Layer 12 of a small transformer language model trained on English Wikipedia (16 layers, counted from 0, width 128).
A neuron's activation on a vector x is GELU(gate . x) times (in . x), where the dot is the dot product.
The model reads these tokens: "ni" "e" " E" "d" "son" " Ta" "y" "l" "or" ")" " and" " And" "re" "w" " Sa"

The vector x that enters this layer's MLP at each token. A number n stands for n times 0.03.
0 "ni": 0 5 23 -20 -13 9 -16 21 -3 -10 -31 3 -16 -9 -5 -4 2 0 -25 32 8 -22 -3 -74 -7 27 25 -3 -23 -9 4 28 34 21 0 -27 -13 -13 7 -14 -26 7 -6 -24 12 -20 54 3 -12 12 -18 -13 19 -9 -10 -9 -26 13 -24 -4 88 -4 27 40 11 2 5 18 -2 3 17 34 18 15 15 -26 -24 -2 -43 -1 -3 28 -26 10 -45 12 8 -17 -13 -3 -12 17 10 26 17 26 -46 -13 13 -9 -8 -3 -8 52 2 21 -19 22 -23 -12 7 10 -19 11 32 23 -29 -7 20 5 1 25 0 10 7 -7 -18 44
1 "e": 1 9 25 -2 -1 16 -26 19 -17 0 -37 8 -1 -10 4 -2 3 -11 -52 46 -20 -21 -17 -63 9 41 22 27 -4 -14 16 14 26 9 -8 -22 -1 -6 -33 -15 -4 -4 19 -32 7 16 37 4 5 -32 -23 2 -12 6 6 1 9 33 -26 -28 47 11 43 30 17 -17 11 -8 -18 2 42 19 -10 -2 1 -1 -15 -21 -16 5 -6 18 2 28 -24 9 22 -34 7 4 5 -22 6 60 36 16 -27 -21 4 -35 21 28 -1 18 24 68 -44 0 -15 1 -13 7 -14 -12 23 6 -35 12 13 11 35 36 -12 28 -1 3 -14 9
2 " E": 18 -6 19 -23 -44 8 -2 21 -34 7 -23 -10 -6 30 11 0 -21 24 -48 2 -38 -9 -60 -71 8 14 13 -20 1 -32 16 14 13 -14 -30 -33 -18 -11 11 -15 -8 12 5 6 22 -11 17 -19 -12 -24 -15 1 -17 -21 37 16 -36 32 -55 -31 21 21 1 43 12 5 17 10 -12 -15 16 17 4 -16 5 -15 9 21 13 28 -11 24 4 1 -29 17 18 -28 -19 30 8 -5 38 41 10 4 -40 3 38 -39 -6 36 -6 11 -24 40 -19 16 -8 -15 24 -13 -22 -15 -13 6 4 2 24 5 6 17 -5 10 51 17 7 19
3 "d": -7 -12 -6 -41 -30 1 -22 36 -44 1 -40 -18 5 30 45 -18 -3 -14 -21 49 -17 -13 -49 -63 23 9 -1 4 3 -31 16 21 -17 -11 -18 -14 19 -28 6 -32 -25 10 27 3 15 -21 43 -17 -11 -10 -32 0 15 -28 8 5 -20 14 -8 -34 1 -25 -9 2 5 -13 6 16 -29 -11 11 25 -4 21 11 -6 8 -18 -10 37 11 43 9 44 -20 28 18 31 6 -32 -8 4 10 60 -8 10 4 -5 37 -44 1 51 -15 36 -40 37 -6 0 -40 -12 2 -25 -23 3 4 23 -4 11 -12 -20 9 2 -45 27 14 35 7 38
4 "son": 27 -21 5 -4 -53 38 6 16 -9 6 -1 -6 33 -10 25 -6 -38 5 -31 59 -16 5 -7 -63 23 21 22 16 -27 4 8 -9 1 6 -8 3 -12 -15 -16 4 0 -15 18 -22 -46 -12 36 3 32 -27 9 3 4 -26 -10 21 -6 19 29 -13 35 2 34 28 20 4 13 -20 -7 -22 -15 -55 -13 -9 -9 16 -2 -2 -14 12 -39 4 -13 39 -13 57 5 -1 -11 -1 34 -5 19 4 24 32 4 -31 3 -50 20 59 7 49 -5 24 -14 -40 -54 -13 0 -46 -21 5 45 9 -6 6 29 -28 4 13 -31 -35 0 -4 -32 28
5 " Ta": 26 0 -3 -21 -25 13 -4 14 -37 -2 -41 -6 -2 39 2 -26 11 5 -38 30 -22 -18 -42 -65 1 26 7 -16 12 -28 36 16 45 0 -20 19 -16 17 7 -13 -22 -17 17 12 22 -11 7 2 5 -19 -1 -30 0 -13 -17 24 -11 40 -55 21 27 5 34 18 9 -41 7 24 0 -20 1 8 19 -19 35 16 27 8 -37 20 -4 13 -18 -19 -43 18 -15 -79 -18 5 -5 -13 52 14 26 4 -28 -10 24 -45 -4 41 12 32 -15 18 8 42 -37 -6 -2 7 -5 -22 21 31 -33 -1 34 5 5 22 3 11 42 -23 -19 26
6 "y": 49 -2 -26 -5 5 -16 -67 64 -10 25 -27 -35 3 -17 50 -2 -23 0 10 24 -31 -13 -40 -49 -36 -19 -4 13 -16 8 -38 -6 30 -3 -17 2 -35 4 -37 -20 -19 -11 33 25 -15 -1 27 17 -10 -30 -6 -15 2 -13 17 -2 10 41 -12 -18 13 0 32 22 -21 -7 -11 24 -2 -5 -12 50 -1 20 22 28 46 -7 35 12 -8 21 46 30 -10 24 8 -29 8 17 -7 19 50 45 -8 28 -37 -10 46 -31 22 6 2 57 -9 58 -30 -9 -8 -17 7 -40 1 -20 -3 17 0 -12 -9 28 5 44 13 -10 -8 1 -28 52
7 "l": 51 -28 -26 -4 -37 -13 -33 53 -51 25 -16 18 10 -6 38 -12 -15 11 -1 54 -5 -19 -39 -51 26 28 7 32 -19 -17 0 42 -8 25 -25 -27 -50 0 -38 -6 -7 25 42 1 -51 34 32 -44 -27 -16 2 -15 15 1 42 3 -14 44 -3 -13 17 3 35 56 18 -22 -9 11 -19 -19 8 7 -16 25 41 16 50 -11 -13 52 -28 35 -29 49 -5 14 23 -4 -8 2 -41 -21 9 58 -1 13 -11 -1 33 -22 -28 -12 11 25 -24 -6 -27 -20 1 18 55 1 -47 9 15 34 22 5 -6 -3 10 18 14 -5 7 26 -22 27
8 "or": 11 18 0 -5 -40 35 -11 41 -4 -4 -14 0 12 -23 13 -29 -50 52 -50 75 -16 0 -11 -49 5 16 21 37 -20 5 8 -6 -14 22 -6 -19 -9 -1 -45 15 -21 3 19 -19 -21 -2 43 13 30 -26 -28 7 -14 -5 -2 8 -28 19 13 -33 44 -18 50 49 18 -4 -17 -24 -4 -28 -36 -58 -32 22 -26 13 38 13 -36 9 -2 8 -20 30 -37 42 24 -13 17 9 -11 0 55 6 6 37 -32 -28 -16 -12 14 40 3 35 -4 28 -22 -28 -40 -8 29 -22 -12 -5 55 -20 1 -26 12 -25 36 37 -10 -3 14 2 -30 22
9 ")": -5 -5 -14 -15 -24 16 -5 19 5 -6 -28 0 -2 -15 -9 -1 -28 20 11 47 -18 -3 -12 -64 2 32 -7 2 -42 7 18 24 -16 12 16 -4 -3 -4 -24 -25 -31 18 23 -31 -2 -62 56 4 9 -22 -9 -6 4 7 -34 25 -8 -11 -34 -7 50 3 34 1 22 9 16 -30 9 -24 26 2 -9 17 -1 2 22 16 2 10 6 -6 -56 9 -15 13 21 -3 5 -6 -30 7 26 16 38 27 -29 0 10 -17 4 -5 -11 29 5 66 -7 29 -23 2 -13 -43 -18 5 33 24 14 8 -12 9 -27 9 19 5 59 4 -17 -5
10 " and": -26 -31 -15 10 -25 -16 -38 8 7 -24 -14 -14 -11 11 5 12 -2 32 -11 59 -10 -14 -19 -53 28 20 -10 -9 -35 12 10 11 -5 23 23 2 -14 14 -7 -18 -9 3 33 -17 -23 -17 -12 9 9 -23 4 -25 24 -8 -16 2 -16 -20 -25 -3 38 3 19 30 -24 1 17 2 0 -12 6 -5 -24 17 -1 8 21 -12 4 5 0 15 -41 20 -27 13 47 -13 -27 -6 -18 26 -2 6 20 35 -31 29 -7 -18 20 -10 -20 21 31 93 -21 51 -37 7 -23 -16 -2 -7 19 4 12 0 -1 23 9 19 10 17 40 46 33 -7
11 " And": -9 -8 -34 5 -26 -28 -27 28 3 -4 -20 17 -19 6 6 -12 37 -13 -71 15 -23 -16 -18 -62 25 -22 28 -3 -6 -39 8 16 21 7 4 0 -19 26 -1 -26 -41 16 29 6 -35 -18 23 -7 4 -32 21 -10 4 -11 8 -2 -9 13 -24 -11 39 2 0 39 9 -14 25 51 -7 -24 -9 27 16 -37 -5 19 14 2 12 -3 -1 21 -28 44 -11 40 30 -27 -6 10 -21 4 20 18 -4 39 -38 16 1 -37 3 21 -18 16 -37 62 -11 19 -21 -25 43 10 8 -7 -25 11 -1 10 11 59 3 2 -5 -14 23 62 -1 11
12 "re": 12 -48 -22 -2 -45 23 -40 21 -13 27 -17 0 -10 -29 34 31 12 -26 -44 26 -28 45 -33 -45 2 -27 27 -4 -3 -3 -3 -22 24 5 -3 1 0 20 -33 -4 -33 -34 9 11 -13 3 30 -14 21 -10 -26 -20 9 5 41 -14 -39 40 27 0 8 -20 -7 21 3 -28 17 15 -2 -25 22 19 27 -1 7 42 -2 -52 29 38 1 46 -27 55 8 39 19 -3 -23 -25 1 -10 -4 36 4 14 -31 -56 -24 -29 52 37 -12 55 -20 60 -15 19 -51 -2 5 7 -51 10 2 -16 5 1 76 -7 9 -10 15 -1 32 15 -27 19
13 "w": -2 0 4 -10 -43 28 -29 27 -4 -6 -35 11 33 -33 19 -26 -41 19 -72 54 -6 12 3 -54 26 4 18 39 -18 -29 -5 21 7 32 -25 -30 -30 -3 -28 -25 -12 -4 35 -18 -43 7 22 3 -13 -42 18 -17 4 -3 45 19 1 46 9 -26 41 -9 -2 28 -22 -4 10 20 20 -23 25 -18 13 -1 -10 1 12 -40 -24 -1 -1 26 -27 21 -34 23 28 9 -17 -20 -10 -29 27 35 5 -4 -43 -46 -61 -35 34 39 -17 15 -25 37 -6 -35 -25 13 11 -2 -5 -2 56 0 -45 12 39 36 0 35 1 -3 11 5 -24 20
14 " Sa": 18 17 -10 3 -31 6 -1 7 -54 1 -20 -13 -11 46 14 -4 -6 2 -50 50 -22 -6 -29 -61 7 2 -9 -24 7 -33 11 4 31 1 -45 4 7 12 15 -14 -27 -18 23 13 20 -2 18 -21 -10 -41 -11 -19 -11 -20 -10 24 -38 45 -45 26 5 4 19 40 18 -23 3 44 -2 -26 20 10 24 -33 7 19 20 3 -10 28 -28 52 -19 -9 -42 23 -5 -16 -26 9 -2 -22 63 37 16 8 -32 -10 22 -50 7 41 -5 44 -31 14 24 41 -4 4 9 21 -31 -22 24 25 -48 -16 50 18 1 34 7 8 33 -1 9 37

Each question shows the input weights of one neuron of the MLP. A number n stands for n times 0.0095.

n295 gate: 15 -11 -15 24 -1 29 5 -45 12 12 -40 -11 5 -24 45 9 -6 11 32 -2 -6 31 -23 38 17 11 21 -14 -2 5 48 17 -1 6 17 -25 -31 -47 22 13 -9 1 14 14 -12 1 -17 17 -22 2 16 -2 -14 36 -1 35 -4 20 13 22 -12 14 5 -22 14 31 17 -4 -2 -35 -5 -16 -16 18 -15 -2 4 -26 32 -15 -8 3 -3 -5 -14 7 22 12 -7 27 1 -2 -1 27 24 -2 -8 -7 1 -8 -9 2 -39 6 5 8 7 7 14 1 -31 15 5 6 32 17 -18 -37 -18 0 40 17 25 24 -27 -46 11 9
n295 in: -21 8 -11 -22 -26 36 18 -38 -30 -5 -12 -5 -37 1 29 -3 1 6 5 9 16 6 -25 22 -9 16 -16 -12 -10 -23 13 5 -12 27 16 28 21 -17 37 17 -20 -15 8 -3 -19 -15 6 7 26 -9 -3 -13 -9 -8 2 -24 39 27 36 34 0 -5 -11 -18 -7 39 24 -28 -18 -6 12 -51 20 7 22 -17 15 25 25 -1 15 -1 6 -23 -42 16 6 22 -30 29 -14 12 20 35 23 2 -3 1 3 4 12 7 -25 5 12 29 5 28 -14 -1 16 15 -7 -12 7 21 3 18 -11 -31 18 26 13 2 24 -21 6 -25
On which two tokens does it fire most, strongest first? 9 ")", 10 " and"

n114 gate: 4 25 -2 10 -25 22 20 -10 9 -22 -3 -17 24 1 14 3 1 26 14 19 -27 -3 -26 -54 -2 -5 -13 27 18 -18 -11 -12 -21 -9 6 23 24 19 -14 -23 -7 2 29 -18 26 -8 -17 -20 41 15 1 10 -24 11 -4 -17 -34 -8 -5 -14 19 -6 -27 -3 -6 -21 -50 5 -5 16 17 -2 -3 -1 -39 24 -3 1 3 -3 -6 13 -8 -16 18 18 6 -25 8 -40 -20 39 -14 -11 -18 -31 -10 6 -12 -18 -19 -18 21 -5 16 -3 42 3 6 34 6 29 15 28 13 -7 36 17 24 -19 3 -6 21 20 13 18 20 -2
n114 in: 13 1 38 2 -2 11 -3 -18 10 27 6 18 -3 -8 8 10 14 1 -7 -8 0 -4 19 -23 -2 8 -3 6 -4 18 -44 -11 -20 23 -3 -27 -3 -5 -31 -14 -4 3 22 24 10 -15 -5 -13 -3 -31 13 6 20 6 3 -26 -9 -4 9 26 18 4 10 22 20 -41 -30 -5 1 -6 -24 -21 29 10 22 19 -31 15 -2 5 17 -12 -29 22 -34 2 22 12 32 -10 -33 -5 -34 0 10 -2 10 24 -33 5 -20 -14 0 -18 -44 -34 21 22 17 -16 26 -3 21 4 18 1 14 10 73 6 10 5 -9 -9 -27 0 20 -23
On which token does it fire most, and how strongly? 8 "or", at about 1.3

n276 gate: 24 -11 -6 -5 -5 -3 14 -8 -39 -21 26 5 27 23 25 28 15 12 -8 8 1 9 -24 34 -27 -25 -12 -15 -6 14 -2 -6 6 29 -35 43 -18 -11 -10 -13 -9 -7 -14 1 -36 -16 -31 6 24 -30 12 -1 25 36 -25 -8 4 -36 -5 16 6 -30 -29 7 7 -14 -20 -3 14 14 -16 33 -35 6 -2 -31 -10 23 -17 9 -21 -3 21 15 -28 11 21 36 1 -13 1 3 16 -13 9 3 18 25 -13 17 24 -17 -29 24 14 20 3 10 -4 5 6 23 -25 -5 -22 -28 31 -36 0 4 -12 13 18 14 9 -9 50 32
n276 in: 6 14 -14 -25 2 -49 11 -10 23 8 4 5 13 0 -17 5 10 4 13 -2 42 -21 -20 -16 3 -12 -18 -2 -26 3 4 2 -44 -8 14 14 -26 3 -5 -17 7 37 -18 2 -14 -38 -28 13 21 -29 23 -34 -2 9 -1 7 -11 -12 -2 16 16 -29 1 22 -29 -20 39 5 39 46 -1 -7 -25 1 -18 -25 -7 -21 23 -17 -28 17 17 15 -29 -13 -21 7 17 -7 5 9 -4 13 -3 -17 24 6 -2 5 15 -20 -17 -4 22 22 2 -35 49 -5 -25 -36 -34 -15 -34 -31 -9 19 -16 22 19 49 13 -23 19 -17 19 -5
On which token does it fire most? 10 " and"

n354 gate: -25 -12 20 6 1 8 12 -2 -8 -18 -5 22 -21 -7 16 -5 -13 -5 64 0 13 10 34 16 32 -12 -1 34 4 32 21 -9 4 -23 -14 20 -44 -8 -1 -2 -33 -20 -13 -25 -5 -18 11 34 -37 31 -47 -10 10 -11 1 -10 13 17 -13 2 -10 2 13 23 -20 -18 -7 18 20 61 -16 -5 16 -17 12 -15 27 20 -32 -5 -32 -25 -11 26 -9 -2 -6 2 7 14 -5 -6 -4 8 -4 14 25 33 -3 3 2 -7 -36 -49 -12 -10 -6 22 -28 -7 11 40 -21 13 5 -44 -8 23 13 12 14 -10 8 19 5 -3 26 10
n354 in: 8 16 25 -22 -19 -1 -11 -20 8 8 24 27 4 31 -9 8 37 18 5 38 -3 19 2 -15 -22 59 13 5 15 -2 -3 34 -7 -37 22 -13 36 5 -29 44 4 43 -61 24 -10 -42 21 24 -17 15 10 -10 -15 -21 -1 19 3 -27 24 35 -3 8 -20 21 25 -1 -39 -19 -14 -44 14 16 15 -8 39 -11 13 -27 -15 16 -15 -24 9 6 7 -32 10 4 5 -14 2 -24 -15 -8 34 18 1 3 -3 -16 30 10 14 36 27 -18 -27 -24 35 19 -8 10 8 7 -23 10 11 -5 3 -15 -3 3 20 -36 12 -20 16 2
On which token does it fire most? 11 " And"

n460 gate: -21 16 -3 -27 -27 22 -20 -17 9 -12 -13 34 11 8 5 14 5 -5 -26 -9 -6 44 4 -2 6 21 -6 -3 6 -4 16 14 19 5 -12 5 17 1 -29 -1 13 39 -14 -23 -15 3 3 15 15 25 12 -18 -21 45 -46 -3 7 -20 -4 -13 -1 -13 -8 -3 18 -10 24 -33 -19 -19 -25 -17 11 16 7 8 -14 20 -25 25 10 -6 -13 5 -15 -2 14 -9 -18 13 -25 1 20 5 11 7 -13 32 -8 36 3 -1 -6 -7 -26 30 -14 13 2 -22 28 2 -9 62 -22 9 -19 2 -6 24 -17 -11 17 -1 3 -28 17 -26
n460 in: -4 -1 7 10 -15 34 -19 1 7 20 -27 7 5 -43 29 -17 39 5 -21 -17 -28 29 -2 29 7 15 -2 -31 -11 -30 3 35 -3 9 -14 26 -1 9 3 -19 -25 9 16 7 -24 4 -14 16 -8 14 15 13 -10 23 -39 7 -18 -2 -18 2 14 -17 31 29 -6 8 -1 -30 -32 22 -9 -5 -26 7 3 20 17 4 -4 15 13 -15 26 10 -9 16 -5 42 -15 -6 -5 -4 3 -28 21 -10 18 -5 -22 2 0 13 -31 -14 -22 4 22 18 -12 1 20 -17 10 22 -10 11 26 -15 10 6 -20 16 -2 13 32 1 8 -20
On which token does it fire most, and how strongly? 9 ")", at about 5.9

n174 gate: 10 2 23 1 30 19 -5 -16 39 0 -10 17 -4 7 -23 14 -45 43 -5 -10 1 18 -26 -2 18 -19 -16 10 0 1 34 -13 11 -18 37 -19 -39 -9 2 36 -4 8 5 6 -16 -28 -50 -2 -9 14 7 30 5 27 -46 -20 7 0 -30 -1 -46 -10 -14 9 9 6 -7 -19 45 16 -2 -11 13 -24 2 8 -6 -19 11 -8 -8 23 -44 -27 2 -2 -2 -34 -23 -12 -25 -21 6 25 -12 -17 -17 16 -2 2 28 15 14 -20 -12 -37 -4 14 -49 -20 -21 14 -23 26 14 -20 9 15 4 -11 -24 27 20 -1 -13 5 1 16
n174 in: -48 29 -12 15 27 12 -44 -17 -12 -14 7 9 -1 12 -18 -10 -23 -22 10 -14 -27 10 -6 0 -38 -6 5 -33 -11 21 17 -29 -26 -10 13 7 -12 -2 -23 -16 -27 4 -29 11 -28 17 18 -28 2 5 20 -76 -23 21 25 18 -13 27 16 -34 11 1 -32 -28 9 1 35 21 -29 16 14 -11 -1 -14 -1 1 -55 -1 21 7 -1 6 38 44 -9 2 -15 -12 5 3 24 24 -16 -3 -14 11 -40 -12 -7 -29 -22 -33 13 -1 6 -22 -25 -31 32 -20 16 -15 25 -18 -14 24 -12 -37 20 -4 -31 -35 36 -3 -5 -5 2 32
On which token does it fire most? 8 "or"

n199 gate: 2 12 0 7 28 22 9 -1 24 28 4 22 -16 5 -24 -46 -1 -16 30 5 -1 -19 -33 -3 6 16 15 14 -20 -26 28 15 14 5 -20 11 27 29 -6 12 10 23 3 12 -18 -11 -1 -19 20 12 -15 9 9 14 -10 20 14 14 -20 46 7 29 8 -17 -34 21 14 34 3 2 -14 9 2 3 10 16 4 -18 30 38 13 6 -23 -15 11 -13 14 24 2 20 19 -3 24 2 43 -16 -30 12 -11 34 -4 -4 -11 16 -7 -34 0 -28 23 8 -17 0 13 2 60 -9 -22 45 16 19 10 40 -2 30 1 -19 18 -9
n199 in: 61 6 -9 11 -9 6 -16 -31 -17 11 -14 5 30 -24 6 -16 36 19 21 7 2 31 -28 -24 -20 3 14 15 -7 12 -20 -29 7 -29 20 20 -1 -28 -27 -7 3 12 -23 -28 3 0 -30 -9 -28 -26 29 -24 11 18 27 29 4 -8 9 5 -29 -2 31 10 -8 -20 -20 -9 -43 4 -18 -9 50 15 12 -21 1 12 -18 -5 22 2 -7 -39 28 -3 -20 -9 -16 -1 -4 -8 17 -46 -12 5 18 -11 -17 14 -13 1 36 37 21 13 -10 -9 -8 -16 -9 -2 51 -34 -39 -3 33 -2 -10 -16 -22 1 32 -4 18 1 -5 -11
On which token does it fire most? 5 " Ta"

n210 gate: -10 28 15 -20 -11 15 -6 -29 29 34 -9 10 -37 -23 -23 -2 14 2 -28 5 -4 1 -16 -10 -22 7 4 -16 -36 18 -19 11 1 -26 42 1 -9 55 47 32 -1 23 10 19 46 22 -10 -1 14 -11 -31 -5 13 30 12 -15 8 13 -2 -3 12 -8 -11 -26 -9 -11 18 16 22 19 -7 -19 -30 -23 32 10 -25 37 -34 9 1 -13 4 -21 -24 -26 -13 4 -16 9 -22 24 -15 2 -15 -45 -3 -20 -4 15 20 13 2 29 25 -12 -8 -17 -1 4 27 -19 -21 35 2 12 14 -16 -2 18 15 -1 6 -6 -12 -29 14 -9
n210 in: 1 5 50 9 1 -6 6 31 -16 6 14 -21 7 -39 16 26 19 -39 6 -18 -19 21 -32 -19 35 5 -6 -39 -18 -17 16 23 6 -18 -5 11 1 -1 8 -20 15 12 13 10 24 -25 10 -1 16 -9 -52 2 6 6 6 2 15 12 6 15 -13 -33 8 17 1 15 18 10 -23 4 -14 -27 -8 -8 2 -3 17 19 23 -4 -23 3 30 -5 -16 39 2 -3 1 4 -2 21 6 62 -3 -3 -5 -23 -1 21 -9 -3 18 -23 11 -24 15 -26 20 -12 -5 -34 -37 16 -3 -32 -20 -14 28 3 -10 -1 35 -36 -10 -15 -4 11
On which token does it fire most? 0 "ni"

n357 gate: 22 -4 2 20 27 33 -2 11 19 -18 -7 -34 -9 16 2 -20 6 -28 -6 -24 24 -7 5 2 11 5 -9 -4 -10 10 21 13 2 6 -18 -15 7 -30 4 34 -14 -20 24 11 13 13 -13 80 -7 -16 1 22 1 -5 20 -10 1 22 -21 -7 -24 10 15 -34 10 25 -2 -34 19 -10 15 9 -6 -19 -36 -2 4 2 -15 -9 2 -3 4 20 -3 4 10 -20 0 -12 25 -6 3 -24 -23 5 -32 12 8 5 -26 28 -14 -1 0 23 3 15 -9 27 3 12 23 9 -19 15 32 21 74 -6 -14 12 30 11 -34 -1 32 9
n357 in: 18 13 21 12 37 17 5 -11 1 5 15 -48 7 -5 -5 -13 -12 -4 15 11 1 -7 -29 0 -18 -25 -8 -20 19 23 6 4 -21 -19 -8 18 21 42 -2 7 10 -25 12 8 32 7 -2 20 17 7 -17 -13 20 8 -10 -16 32 -28 -11 -33 4 5 8 -30 -1 10 -44 -4 19 16 11 1 -15 36 10 -22 2 34 -6 -4 9 -9 12 -3 -14 20 -6 -7 19 20 22 5 15 -15 -16 10 -21 -21 -20 12 -26 -6 -32 -11 14 30 -14 49 -38 40 -37 16 -34 -26 -10 51 -24 4 41 -12 7 18 23 -2 21 -26 21 2
On which token does it fire most? 5 " Ta"

n142 gate: -16 23 36 0 -1 4 33 -7 -5 5 29 -3 5 12 26 10 23 7 47 6 -22 5 -6 -8 -26 4 31 -14 -10 -13 13 -7 -5 13 2 -32 25 -11 -24 48 -14 29 -30 10 -10 -15 -29 6 16 1 19 5 -21 14 2 50 1 -21 31 -17 5 8 -17 32 -13 14 2 -7 5 -5 -2 27 33 21 -14 -27 25 -10 2 -33 0 -29 -12 -26 -13 -19 -39 -20 -9 34 5 -30 11 -17 19 4 1 8 27 -8 20 4 -23 -44 -5 23 -32 -36 28 40 5 11 -4 -13 -13 1 12 7 26 4 29 17 -5 -16 -2 21 -11 13
n142 in: -12 -13 -2 7 -11 4 28 7 -23 -15 -28 41 29 36 8 37 -15 -50 -21 3 -21 -17 -19 -25 17 19 -16 18 29 5 -9 38 19 16 -12 -17 28 -13 26 -37 8 0 5 6 16 -24 -28 -1 8 -1 -22 15 1 -42 -3 4 44 -38 -14 29 -16 36 1 -15 12 -22 -25 9 6 -11 23 2 58 -11 34 3 15 3 11 -42 29 23 6 -3 35 4 -15 11 -17 1 -8 -30 -12 21 -12 31 -6 -17 -24 7 -18 27 15 -3 5 -3 9 -24 21 27 -24 9 30 1 -1 -1 -9 -12 -50 7 18 11 -17 13 2 36 10 1
On which token does it fire most? 2 " E"

n343 gate: -16 29 36 -12 -30 -9 -2 -27 -14 -15 -25 -7 -3 16 -3 -16 -35 22 18 2 15 7 25 11 -4 -8 1 -17 18 -37 -9 -5 -11 34 27 14 1 -3 -1 -46 -14 25 -16 -10 39 -18 5 22 -20 -12 -2 -5 3 -11 -3 -28 -3 -30 10 27 -10 -27 -4 -24 -7 7 26 -21 -14 -1 -7 13 -1 10 -16 -3 -15 5 -35 23 10 -8 4 29 -3 15 -21 -5 -7 -16 -2 29 -1 -14 -27 1 5 6 -29 -2 -51 1 -5 7 72 -2 -36 1 -3 13 -5 -14 16 20 3 -3 17 -4 -2 2 -5 16 -9 -5 9 18 -28 7
n343 in: -2 31 -28 34 4 -3 -8 3 -3 1 6 -34 -26 15 15 13 -17 7 1 11 2 -14 0 27 12 -29 8 2 -26 -3 22 13 -19 -9 6 26 -1 9 7 -10 11 4 -43 -22 17 -2 11 -39 -9 30 -11 28 -11 -25 2 32 -19 -10 -18 -8 4 -7 41 3 -6 21 35 -15 23 -3 42 -22 20 13 -20 -15 5 -25 -4 -3 21 0 -15 -21 19 -12 -17 3 15 -25 35 -30 -16 32 -2 5 -7 16 38 11 -1 19 27 16 -41 33 -37 -7 11 1 -5 -6 5 -17 -2 26 13 44 -13 -18 -9 3 -14 -8 9 -21 9 14
On which token does it fire most? 9 ")"

n457 gate: 12 15 -13 -5 8 -8 10 11 6 -34 16 6 15 -6 -7 7 -37 18 9 -33 -21 3 -3 -5 -31 -19 -2 45 5 5 -19 -48 5 -18 28 -1 -4 25 12 -13 -32 2 -23 15 5 -30 19 -9 -9 -1 9 -8 -4 -15 26 13 13 -48 -21 -35 9 -2 -25 -23 31 -21 -13 -27 9 -8 -15 2 3 33 -29 -2 22 14 -18 -14 -4 -5 -47 -28 1 39 -5 -25 17 12 -2 22 11 -1 -9 -24 16 5 7 31 -6 17 30 -18 16 17 3 12 -30 35 -17 -3 12 13 1 -8 0 44 28 -18 20 41 -7 18 3 -5 -3 6
n457 in: -8 13 10 -43 15 -13 -12 -19 12 0 9 -34 27 -22 24 -8 -15 51 5 -34 17 -28 16 15 13 1 6 -12 12 4 31 6 13 1 18 -14 20 39 5 18 -11 15 -32 15 12 -12 -24 -28 -15 16 -19 13 25 5 26 -5 -44 -23 -30 21 22 -2 -2 15 -9 19 20 4 -13 -9 -23 2 6 -12 1 -22 40 -7 1 5 -4 24 -7 3 40 -4 24 -22 -16 13 17 17 27 19 19 24 4 -40 -2 -4 45 -4 -12 40 -1 -13 25 -41 -13 4 -4 -20 2 5 32 33 11 18 -19 9 -24 5 2 -24 -32 -13 4 -32
On which two tokens does it fire most, strongest first? 8 "or", 9 ")"

n147 gate: -4 -33 11 -14 43 -27 -6 28 2 7 8 8 -20 26 29 -9 11 6 47 -20 -4 21 -9 -16 -19 14 -18 3 35 -2 9 37 2 -2 1 -37 -33 0 14 33 30 -17 3 -25 -2 -3 -17 -18 -1 37 -32 -3 8 3 13 14 6 17 15 1 -2 11 -32 9 -12 3 17 -14 22 3 49 15 -6 16 -10 1 46 4 12 5 16 22 -3 -27 -11 -16 -22 10 -13 30 18 -29 16 3 -24 20 15 23 -24 -14 -7 -23 -1 -10 30 -17 11 -9 -19 -1 -10 30 -12 24 6 -5 -12 14 -15 16 -13 2 19 -8 -17 -3 -15 -8
n147 in: 19 1 21 -14 -12 35 -42 3 -13 -22 6 32 -15 7 14 -39 -6 -43 20 26 -3 23 14 -16 1 20 -2 -11 -1 31 8 10 34 -22 12 7 16 4 -25 23 15 24 -16 24 9 11 -27 15 -17 -9 -11 9 18 19 -21 12 -23 -7 29 12 24 -6 -17 -34 -3 -7 22 41 -4 12 12 28 41 -11 -10 -50 26 11 23 -8 -29 31 -15 -4 -8 13 24 12 7 -18 6 24 24 -27 4 31 5 -6 24 21 -11 0 19 -14 34 -11 10 -1 46 -26 -14 1 0 14 -42 -23 23 -26 -3 -30 -26 8 -2 -33 -24 20 -4 17
On which token does it fire most? 13 "w"

n261 gate: 10 9 -9 -3 16 -11 0 16 7 -4 0 21 5 20 -3 1 37 28 -3 4 22 -20 10 -15 3 -9 -36 -22 -1 -2 -10 17 9 7 25 -17 -32 28 25 10 -17 -10 11 -9 34 18 -32 -32 22 -2 24 7 23 -13 23 19 12 -9 10 -11 3 38 -8 -14 -2 -26 15 1 1 -13 -15 5 -37 -13 -10 -7 -25 -13 -25 -4 -13 8 -68 20 -22 10 -19 11 22 -23 9 -1 -16 4 -26 1 13 -14 25 9 16 -26 14 0 -14 17 11 23 -5 18 -28 14 -35 -12 1 -29 -49 26 -25 -3 14 -1 35 12 -4 10 -2 -10
n261 in: 15 23 37 4 9 -42 -15 -8 17 14 34 -8 -49 -10 -18 44 3 36 -14 -24 -31 -1 -40 -9 35 28 -15 30 3 3 14 -11 -49 44 -30 25 9 -13 26 3 1 4 2 7 4 17 -11 6 57 -2 -19 2 28 -37 -8 -23 -13 20 1 36 -28 -2 -9 13 19 -11 10 6 20 -24 14 29 -27 4 11 4 2 -21 -11 -2 1 -12 -10 18 -15 -6 6 15 -12 1 8 0 -14 18 23 -25 40 -10 18 -12 -11 3 2 8 20 12 12 34 -11 -3 -11 -51 -18 14 -18 -7 -34 19 -6 -21 -17 -11 36 2 1 9 -40 1
On which token does it fire most? 10 " and"